Layer 5 of a small transformer language model trained on English Wikipedia (8 layers, counted from 0, width 128). Numbers have three digits each and are written without spaces.
A neuron's activation on a vector x is SiLU(gate . x) times (in . x), where the dot is the dot product.

Input weights of the MLP neurons that the questions are about. A number n stands for (n - 500) times 0.00047.
n20 gate: 435399422571727425543489593579579281496369224691527233389387378484425480539542439713527516559557613543512461586187360631484416675558464170737419469278478337195446459426250099595718562424424597426340352356436489500458556439490661348587476262428418429479366649405411508511450436428420500360451819405230500567415471812399434485440519187450416570327603441326500616343544531472600534603632
n74 gate: 496358265492659579504660618283488469567635585710701543587637730469710325273513488673424667545529770662318453422382456440556344496531699531617565438435489416790611603208557354258426395451605523735496400557669432409317452561554449568397592609717504554475512411671531299417816596472424611344593352451458385252341439656669742419464571504469668578483700377631536585625569519711408519226500
n79 gate: 584253584547523403352600584481163419430619523643322585395651567345426454471530405678719470490412606559541321462321400575466410311529388588493435305464415627431490685628614298627463493454397522625391251516417571614486413496383541504668485356734539438496557549754423541613681661477541469529519672536381522625391246726525638510392596492449235635574620559363406877481249515539560706379447
n91 gate: 645479394418458326529432508591434320397530436436750488569475525574521589329405580614548608784432341319649634244835519521371312553573288666614453576716670401406593680394226415397358553551566516337578358444634516421357096402533393608562488449617500396474292588471707245433319292580529354630534671647395508467460436597735617157438646655634428290547709607355701423597310585412705472476337
n101 gate: 582739558591532322759344472630547574692578500534627453261588409672243427484500593392405317608492555551457333451272357476612432453225238356564593350225460072585550447349464270540531605530719407473474356357656383451742621691395668540508480597644507720638431605532259555398527508492484315508540566511592307531465478715291542688662475328442375480418610567512520593347379647573328424720492
n117 gate: 682491426468486557500364423667513539439769419576646478353540372395482509322507383343619429581428257605430638464377434491624496480535451725689599564364029526332548450764469514456457487458580357691778589400572782614504316333528531491760562230562736699286355540822478237420393442527540596526568266779509197627759440233375278373491403643569445769408481285443429371442594650788754407534598
n141 gate: 610473417376496469648566465534378360235630598368548474361484534519519422349506231484732362597300613595416530606364592554585346451474489406533641597482319485547276183223632320584609384847330508304504411510399361621493430720598447477538335430457597548395641496481425341642396627384174516511328744624522386470459601236413507514435554388608375583178533310382388582508442545453473650463280
n143 gate: 686537551797521814469406053166433551597495379321460531446411253520588706556496306636758800468511170582515601351436308578542573766611748278490121630744674407421969473556327368320505344470664616332650735435599475525490547331637776645521712348599471635321426207521424178853365215896661297434458632614370305577455115330554637481221456448717589655468643505402443359568747510550411485391344
n156 gate: 513218567571713517592577621386487475424522418704455466368715141458284431446517742573337449504395563677652500483353508653269354465566691346544470488578574725687485482567220236602288396403428600508508303675539694370459465483599702496351389353487504576326204491135450306625410436427483390367335438451380483332550550279476470334572782693384268610597533437415705690349686268268586557675684
n194 gate: 543373500714571376418543468452466282610250412743598473356759503418389362565438377328483514640415497514390751268470510594486598427486514385464535487453550490408656471575472422448527365553529493405510514433430312679649440436472572608324379285556493605708426602583331332526466486441368554629433581503265514380409415415431384693528532496378267511511668738272469453606641227540381513550451
n217 gate: 564534455747623467553647521290689647422445441397713435448546685614566517594517466668595633268593602492348435547516527280612888519492616488488568420444421260458675620488492065372346245579636427622442249479462326643441567441599762188616624517563426773718597441781541438508448567692529491492551609599432504525266154504387383558488458454548647457388486722451638512651807472617333441591283
n222 gate: 412325372555529334548551575694294801569790479469326516530290508247435363540623413450664606489387436439703476194469508451369566747476586321542479441539567183396548677556500774309516289613547480572443656401389539640403670287611476410447349434570294385607679616467635593500480205545655462796450831597615496407397237392673428553451535389599422651652429492541422342818367496518397426364558
n223 gate: 378430425356586637564423706530678605379346098482559387464434504315508609425662384686507381614539440595416620260353465446512512451634340803424356385551674592300497508451787321500470675569500298489733589529674860529609492582491357320649557236450378476572539388427377421373552496392335540706601489314611508372567410589453386489393518373466328567274599656523469552585395448712608504504523
n224 gate: 572571492324614656390618613537496468142754420539612601239463471492525361310473228408603586651361488500418516580551565780297438432436697440387559420480478582563677330528913286455492588677600581407427504410554602571429258812536549318295315303338477638262361483500355402683345616641475577670705597575484496492516287343605627760619571267528429309509414512459521436529458624478318633626118
n227 gate: 290338496321538521277648411616347381273539415472257759357386334669542364537565534711680629540628402724492761663632554341483584343537558337326419447480447437444444414431356283662308675683221439389610639275559691696496508585447479408283291487572543448636611382421557541635456370386659699652768582520520604347423606482469592337521500660211340784673276579384563610390483630478710623356277
n239 gate: 308657500236254442402317420508554529410697564456105619354664314475715597292615218269472317456619341319446508547261781720533529496480405334528420544536356521509720543309563661612666589496583528549344538357668650492579534407543348588653346175274274452496712769591622397374480646500691272390475541476488364479593387496434591427637442492532357491569655286533592516344209500427383496587621
n20 in: 627539625323603504527681402477385249592564524530729504488609408576508331625535359563507253503377288412273779413656529527387442507470531560412520358578482685195472576576688516384447349452578474678511477581395632611224469460587584279592527629527551512386307222392666699467496667340388616485712383341493569279508560582711738450685434656538511540660286611458461496367367440228481393349601
n74 in: 435595558647454670328543534327459562522665405529702507338410740350707640252303496526322441448603580511182319519215459489459365377525448449623701504236439604667410676562620572441602598581646627500441556503628433422365598500369372530433585500665378473469629451437475438472870362545381588420595289475381662449529423468444467317422619624362667427481648577397833468575409514471534504443579
n79 in: 573404554486603352535757688339359347446473434457528567379572616411413454459394424582453604548424633478510434503506416721454396473292513664491592390403409506401468497617720338677579547410243510490354291620477540550472523563469644464607529464608464355449596493636544532442600688549464510605513646587594600625427259706570566503587576441399593690473436519416552745533234472520552645379445
n91 in: 567500537468554363383500287436595571602210504153400466085485564523447481687602604284679336393582586572432247535347687489546611588541527597453415518485406740555326225560654508530411690293387675665429500478531373620649353586418598588584473593569550408340737330272332474659728565492431342582477534565552734545660528492435342574473408377660748469587592583598600485423481507554504427602492
n101 in: 546462540411587650446529256439639591561250242408600540585552456544544612393508399486592503461444611361320350859474582534400407560473486333490437517368410435433509278567393333398617700523453540389529610592303536598614403434434368830606490618510599454410633462281530744691467462521640373446389574546473425240503261315526539459514529490560579415592527649412459709524594580455531572507410
n117 in: 623457344553393608282426595465527595646260365559500561496382373615284369569424579551340419473182515469080826552511665558286309436402585258772571436619405543369444472439205536481451489555488284546704621738500570559456319651478500609481616283543475427647516614508436301452391508418574388504472530607444412259515641085569514385678509465583463712460433388434430496327496523500500574619512
n141 in: 525546334356701397503460651702438408370525588430440571518601325541634454585542440524629572340496415486425618425483650479611476611651376567451634564454242428762398536466598366500625412721442486432387549390441119714250419422685701368586524381409471435652295629538483380578517500497483500524440605546564497350641487354341503657476532409392593265386398524627448547346528517597451618540521
n143 in: 439384058400147428513626264581315442621584727395275383420592328473563635500537315541657359397575406599500340411430437259756875320411300633763278557399335455588488608576652630468389633574539500500368298550601669739578560463402491377391382528633355381605714459777607361767575336679746613549787420322425509545615603413479452576287465156704539603679457356473166557583579712676367522748362
n156 in: 605418468511429635865700552664580298420568388416436612515544413482062448583422511600486386375571568464627607293486412540419644416511581661451384514394587339410500474575693381620504454524322471453407489515681633468399504661494764437551599563482479358696762426595658518597542596345320792270530407615646395464743434535559610565372466530336546617470405511573305614611519639497766535461408
n194 in: 538490523514611398329647573429628098675444469614622473334579324490561639493442431469565527566256487541365543458604503503548452425337558417532438698503351449483543556570403632687510530393450480343388503417393231666705334584492476514514374493383420525547636614412467500281368476836435532420521493516253510450440426471404407683490540576371490373433571618327253404403531374566538383533637
n217 in: 549524473459572539535477564387410434258191528549370605492536665461355460454516252608443437531670597453480357512383387346393607384546445643563608531371342213637535520666632384323496381462425604500271230430165586572613796589601694500465216284480493591703363436496381477381405373679595516415496346553271750547504461621374486628764540560289500366533435477590583274184652554302540425297393
n222 in: 248488426618396590452514239448549515474430662424668493731603575667406519393371385408345455375415563377470327485261573504443348472478470692239523361525589327392622216389412631308437478464680533418645428440424496608396435608461392686466312335314507484262458244451522425539431511181568488459730338334529485403478599388436351308496544588658507601586608478710447624561236434500215557341652
n223 in: 237608481332862465504432664539434616773362560787481651639448645477445504477648704564451272386314438625363515500323540666559361323611551588526388641557479614774539390654312697457477458237550334608452468301536384338462524697569426409571461580675504521579580420480400730366553911222449504477584292571473469562389639462552535463362497603550357541549595406578282573484528446607544695526790
n224 in: 405508409448421435142249649186496436492579708415593538552516603462569351394491793481496512564772288508439455286286557620500702390628431605551390410481507400678680532632484575496534718610516413432511574636640610548585445591380485276450438547500522440569622352558331321613671481512407608330547346522552722363545587602551483396258428652650297540692440534236163459563621586639516294456671
n227 in: 532590508476500626606647739599519277336674551434470708436582580508473622515381406547408569557453440733573620405614543635851585610770419410595414351459619630421600595677473473473466448364520556613486368455873595427364539504349462608535588516411619428767547465561740610791623361481481560304359545188511618561530427386438676414427452679305544548576370321309454519734262444442694610485655
n239 in: 520670420476615612527444441697315251581688556448443213609457504485527429248494595650478566531285519512600386500291385687441602586599477371356346459687256620627507701447366413488641538322405637550340618657575345541611421389618373484620617322500321500390552681384523308408579430445368609370824321563455469439655444636467599442395439331420370364601598334144254636449409375500563259574665

Each question shows a token from some text and the vector x that enters the MLP there. A number n stands for (n - 500) times 0.013.

"De": 468585566332472587567404425491562396543514500535489408483565489528375383460343447393488489440635512552444472562692518460503414525435479520418399519471574483486562600451486308590510528497388464445569428747306429599521529571602504458499389625483329432516390437538575485415422591620476473529419472475384568509414487425501418545431397502458519388529538422503504453368554484514418493590412
Which neuron fires most, and how strongly? n217, at about 0.68

"W": 451509393451461426532452504431516561527460529527486534554443567547481492397608452525458483547534500418584466553566623475584506639479499541626500536300537685508409606502613592580533589509406522516519577756639505628467444405444420510572504541386609495546454627521544437487434514583544421551432553424531549509439655517569411485505384400533511495435474358407336597571506447446474499415518
The neuron with the highest activation: n217

"ian ": 567456493487529456559483452468405471521486467499512473511494427507463566547387480560501543458506518519509442419422415494564552525509464586563442651520559483405543489618548600490456502442468540457507519480626533553526511457802516482487501484529320420524503475570567518437490443565552382480479539538541611494546586554504550494469189505606495558429441512558439460516553543632441402470505
Which neuron fires most, and how strongly? n143, at about 3.3

"at": 565514408621486394605679589397573527553539461491584549444568561521468590472443571629549391464428575506486569545504521476378577507598487593519561433434605598411521462443684402395489545572398462446465409544392363605656627682454419361579365598516684457422413584475714491407481610509502603429459578489355557487572524488574483518560368564399363573404437520694576442424561451562420435426469
Which two neurons fire most, strongest first? n217, n239

"t": 545517580548517572535590576462596502491492325524420521359572610482478417460721521632274461526544637487693588443504469453372510510541549559519470508554444598404561359460490458446587458524516543456441408634490515399455488611528463501512450549582377441662545648535452556522463520358545506519526456493641497455542671692347385680491444516384482479438489612647481595516597465447410451519609
Which three neurons fire most, strongest first? n156, n223, n143

"ch": 515501486577561546475506656543471448416653454468494556470459614333403421478537561520593337563504474582371583412489516530542498484496464538551444603453433684510430244655560443561412483529415389463483518697524474568510502662439445347512466420429577511490589540575663643527450606496431590439463494485433549507512705644468495408543394576524595507441521338613370501462574662524411555572475
Which two neurons fire most, strongest first? n223, n224

"as": 504610696562341550602628412387622419511387468503552480499622504507610459504630374492581582506410393507538440645421468402497548512464515469733583575519526611498408437502367550547565697403449391318524341608447558592616435513435547404494484551455556486702538399515488600333524492594408479609469465510514495364412547377413378656457476501496589490549546465449603415524447404483585505445533
The neuron with the highest activation: n194

"can ": 528685521599458585445573478578538505476537606541506508476526578445496499595387578596400558495538428441483406585448505539616577418492518501468492476299442564482362626564486538497497527453537466423563405422506443530397502419637348473404418396500441484668353400562468615443416476555515580582452511594392436514595566581377477478554205466539521393642458491545624558517482499514568498565524
The neuron with the highest activation: n217

"s": 432618502462378525474583686461475473510567647535462457514535605570517555410623472557432510473501542535518417554427417481498450373491548598660525471584457417413604594451549590586531465533532570592427559670447433619598517589443457522471347434540291432705529483366625499589679462523538499487662547536609497555547696480457428537561461443339449374534519486413336520509461495493391495485573
Which neuron fires most, and how strongly? n239, at about 1.5

"able ": 504419557523573445516329571483571528451492632567524541444518527412462598439399396516444504519529506571431541559565478526563338495537540517515465527500582547594391509491543586513575401529491540438503491436560461363472408452642417468532442547418361473519473513499568512406508504527434502558450573529566528519529600634509547442598128474508465461531509477566526388658447424552537463514600
The neuron with the highest activation: n143

"all ": 489491543443517439490431557563525454456459621537490568491522504462540621551376545521436507492422565486538446598508469605455473426472483409506513543452594419437473585500523534525541412432498461484650423464518493616482477470765486487466511476534538484689530562453539585419448527528376456564453517536512444483570527570453470432619145507562499460488445463610504519641516457511555495469441
The neuron with the highest activation: n143

"its ": 524542502492487471418390468585452569453432540542509553521530519530502479494377401523483582501493519496397506547478544423572556441476482569550608578443466517442404524578449620544458411339428473482547542492537565576435422526823447470576520482545459369430541527542584322322487559354431469491459407510337521406570607481480506444504298450533600451461518438519406534411461538551379469526496
Which two neurons fire most, strongest first? n117, n239

"ing ": 570438533421505495457397478448366537507471502478511506443516468489471486515372444504492437427430543578451544559557415529517616500459523497515520495423621431500438561517538536449519428429376298459641429492464489594509465512793481465470494518574367469508429609391417495435464497413414388513539522508481572428531549583483475520571202461485467487510506446399441516568480475568527418477514
The neuron with the highest activation: n194

"\n\n": 533447489499469712500534632505396506556560577584523504482518509448362454432277525451485487453555630500489388512499477396637572480492428432582527515541554466514423488501528455483484478564483511584427560508451492539467395510587383528551497478528618367432534554473452451467519464488541398529454631396452509566390474408492585556531174532483547473483552516437502634580515445458568551603593
Which neuron fires most, and how strongly? n79, at about 0.18

"ton ": 544504409499492348583415429489545524475467576479526420561436501509576621555357503491564522408464478492572404569493446543525442571519529530542444577401531432508498453579561543558485535458424413439589489431502531468437461413682513522492536541558440480558484482536468447444454433576516464541444616588557555495487451454519550392574139501576456472470428514609501520536556534576523460447445
Which neuron fires most, and how strongly? n143, at about 0.47

"cont": 558547394497429526440557712583541401486538568535469457462651613613553535376406407435509274478566629447510608497515574541573556535511557523525406588540568668401504472519585542400535460449509505516693497393406438511547555534668360477503470549502494543388501564452398548424458458466444478449463528563459598456582517616458500517487591451334620455463787562555483410444556523484502496472532
The neuron with the highest activation: n194

"in": 444585549585411569534460456555492498481491383492567408381562417590504571325435548481350605415560581537469459591527544516552604423538439518536415595541484457398372511571601567513460525551539329319435478542452455546672656357664375523451559476529485527395571385586527458339434436500385489511568501566607450546474612412513291521489473430486530554499676457676380449480494525546530505513526
Which two neurons fire most, strongest first? n227, n20

"ri": 243503445463537572526559476686607424441284595496614525469531563616444635467644567559454550442609490518676448472574467439488585455570560479541556565602488436603492500509516379584613549441327628598547603554344327503536417489539531550508473491518366467533507611402455632470483585456452609439621516455630695511354488719455469587424602285528399542618466385519540531555454476512529422636566
The neuron with the highest activation: n117

"as ": 560535539501454465474540497572497565397588544528513529514463505513542501472309500524492509463603556467503523463572525444515471466424481527515620585545520477409450514617484488421524531365467479416698493541483570534536534445777508491489506461451448402478573629553391480433574533552493614527356457458542464509408636577519555566430257429395470473420533513503429527685541428568509445492447
The neuron with the highest activation: n101

"It ": 524637511449470502554423419585453526468566566522506470495478547463501629589335621463583485491422569459484489622496467456500507425515473499495533539469571596472436787527407540519504482558387505575631430465453531605540525482626514526552472473513471458645465465447428475379460562529425525610473609524470435384621522473471514415549168531608628432409476552501341561529416503448564435597488
Which two neurons fire most, strongest first? n117, n224

", ": 469411381499530531615554603471639596571535559552650529591434602537394385454419424512455439352592543458397509626539485529489503556448482650539519435591455452474462436526605469541558464371543457574544413424440563645535495426686510700599511554497496556474499366494444508587535502357467509481495436466650498601493590515472522466590291559510531528586437368538439448430489460539613555560435
Which three neurons fire most, strongest first? n194, n117, n239

"ed": 540542396667464495613562568570376453550375561548520473571348474458678645410510514445613452388431596472486395378514404393396461512444582455602341476435571368475484503518456667558594427449509324443401550613479430601487539496384508478617343538563577413625671571579501488570469486626413616402447376506488582540540607504559518563477482483478363369469527473492446432365651420587497454540514
The neuron with the highest activation: n194

". ": 531594501476483463431513516500603501587535556511499490441603542536410459394291524486535483475473589418521444530509469448602497590513554462516465468517538700437465438479546477440448358629531447520530484478425394561466504485645414508552516495453601485505466522478432412519576466435447427498516577510479525469504470562510676522443165550577509487414596417468443597569622500494440551541539
Which neuron fires most, and how strongly? n141, at about 0.35

"no ": 451471504592452494513507519494429430455498518542503508451524477490560525492247464513430548528594516523437528559473518445521523407602472606475565577421543544436420499584570578439521543408554498587626524518597497583488529567698460449510513468446395407571466565457518465389484620507473561577474482532510428524465692533497550461444218460506540457339447503516533461461444552527601504430495
Which two neurons fire most, strongest first? n101, n223

"D": 581534478506465406533454432540448548490467565550585476495490546463681505480584427540425548529484557550501516429605603485499511611388384532583464689473455535544470520466572573548417495449522680544494527825507481546533534563497482531569475511575369394456445567470612523454438477576385456549464563472448456580420612527596516417561361426577592583456504449550538336566438499509402437520450
The neuron with the highest activation: n156

"ation": 546624400432440357524408689606483576511477505592590436515486425590533537412511558510586578438474586562431428607548404488480488354591388680558498542470530556423521655467501523475560359619541514530586528615425437423455481469334406586571413576624586413637516578495589570353570524610583502400586511424614578559456494535418396509585367353431603475514498445626343497397372507474389478416516
Which three neurons fire most, strongest first? n156, n224, n74

"ag": 489542507492390459581526606549445415527452404506628449336533637468553372433490478534556524448604522494440517682588519547530566538546356605542553436474597675600496424477540453495501487457390642528586359740432497567573513374503291470409428561636472450558570560537391646458589378687374572439557426563400551484476463550456462468485415511475526511360607640447536424310425521451644431572494
Which neuron fires most, and how strongly? n222, at about 0.47

"in ": 509442500549583384441573508525531546503435611478579441614559614538468514560456385474456518453574553493460599531455489463506522519523497694504521481595465445439446370632582545482442539377478385410666487516379597532370481534767493511581443461532537472465517493502369434492556485449555685552496496385466515509483574468548422466514219444529553499477411453584404510645552547568425514511548
Which two neurons fire most, strongest first? n223, n239

"bre": 412579502634410416510402575425636438507475658470562483446397430636446511545374455474491415439511514453432363475523548475573490498439655460652442443482449511465549548548462544702444637506494361515533462659399447496533337603624420452369582534534600428332415510442449602450460387482571399433408594482400620479508495452413433475549445588576519381423506466389686374559481530361496378537476
The neuron with the highest activation: n91

"|": 437559449302431509540470465523306480485496430552541514453497480520426549549345547490605574706510579504492398558477482479462427475551429459534385441525542566498342518529548559481499431516524395536420489400428315462554465569610483560464492539409491484526491735481482526537569416564590499606536503470570522529481666449468546506688481387539541439468412544381461460579469538535527547576444
Which two neurons fire most, strongest first? n141, n156

"to ": 451567358548519550319573449518415462550511611561581496553565552442517472538348484654354519463558425512503507508515546570550544435500445423470533424442608447391409543560485409554487431428460499356680431519536537605451483511654388551388447342531560421485481520442314545396457538468481496501418477540520388547490480573513490524511206413501503471531440570390505432527467542527590539445544
Which two neurons fire most, strongest first? n20, n194

"g": 453504638611461570509422513464475475577358279531495544493486533433483432533575577491441551426615471522592629496521502534574468541543588641559589481507500762433390385468512575582565491325521442615425451613435448528621463589616403517569513502534557418748407546488421618490576481439454456457420547529531444589356455699599513503676581324501549500633562582457555491398668665412565383537406
Which neuron fires most, and how strongly? n222, at about 0.58

"the ": 491562475511506505482505452529476516519422540491495480528540481524492543471368452504533515529523514534451482495450482471560488524523515662542583552464660508511465473558509589469491505404546496498458551471509579696476497510943527455529472537485356381536463497575497458462526458511571501501430528530462601483503678484497410469451417500521485476414542471526519444446513467547441439454436
The neuron with the highest activation: n101

"Ex": 562558495441378509482477619460572456441545509583528461531510433525645394581427568430430382507697566505665427367510565501553539528512311575426329598524632472559356519485400645397466554601470494446616506463534433430614523472620437372363403570561334501730559597552534374465471530546419350612393553522525478499475611434503351552488497530414672445637559310499446304429495535522498495538641
The neuron with the highest activation: n20

"d": 542498425528486403527586378566503467474475424545523427515417536445548414510616627582542478431485535554695611541592433549496440470571581479646532624451454566389510611413546512458563472547382627538388623698457563562425649566445501589665481518568666479573480547400611531469504375563422583577448555507570463600526659606510582438645558467504502444491511449723590357395532529489442447632424
The neuron with the highest activation: n224

"tr": 496583420459397348518538728555457516377455572531490449600451750528466440533372526445549467522586521422434478550488499510480437714409476648465434704541483474509476569484429539407487579510499533445536542620404377608481473423499322414498468493456422452408435645479651598472399422457526500523479473441558476356686684634431425533505545387511561518504504442602561548489524613567433456568507
Which three neurons fire most, strongest first? n227, n222, n156

"| ": 475446542468557496441455469509429481532337486499574544551534467511389527509179442531441478314524580546524379527500566482468552611488487400546455470495514580499408459553473446456426546564450535468418509533487416526446509456664543686484482531568563455360514485484500437491523477492487484543534502401443475439439566405473479472629404516486486456549457599374468427592541417525539539565456
The neuron with the highest activation: n194

"ron": 606385434599529593590550549610470494540574361452398522458362596610475490361569486477423428546522553590460590375498416457528385503497444493596562546431402484360514642580353683499463491464512488494488476564597379449619525487349396375396427545387441358571586451557677395524678495537351380516449466468645593574459657684590625643530448571516441518563567470560545413567530512510531407426503
The neuron with the highest activation: n74

"ar ": 486478510454514470569493583440497442475630435474557563425563488463473536554313481563549513442525560518523561640471471512611453490497487587522493588571620451472417490500536589567484547432464501498566468466572450451512412532682527459497516427520355443456442545424508448421455526464484475529543520540597490562524546511535482409589122580550425517543486514557436461601541512542592439452527
Which neuron fires most, and how strongly? n101, at about 0.19

"op": 598448643552528453366555620426593360411365491557598582362710508515663507496323398517490494550444496420470446480392513526518440497544483811565484536434488545465422500573644598356553518571463564516561456668440435537510439491497431514449502663594346572588484414609718566521549491607438347478489561540389543445428533582488478579576528485434532477426501443665472438469496611454510420420484
Which three neurons fire most, strongest first? n74, n79, n217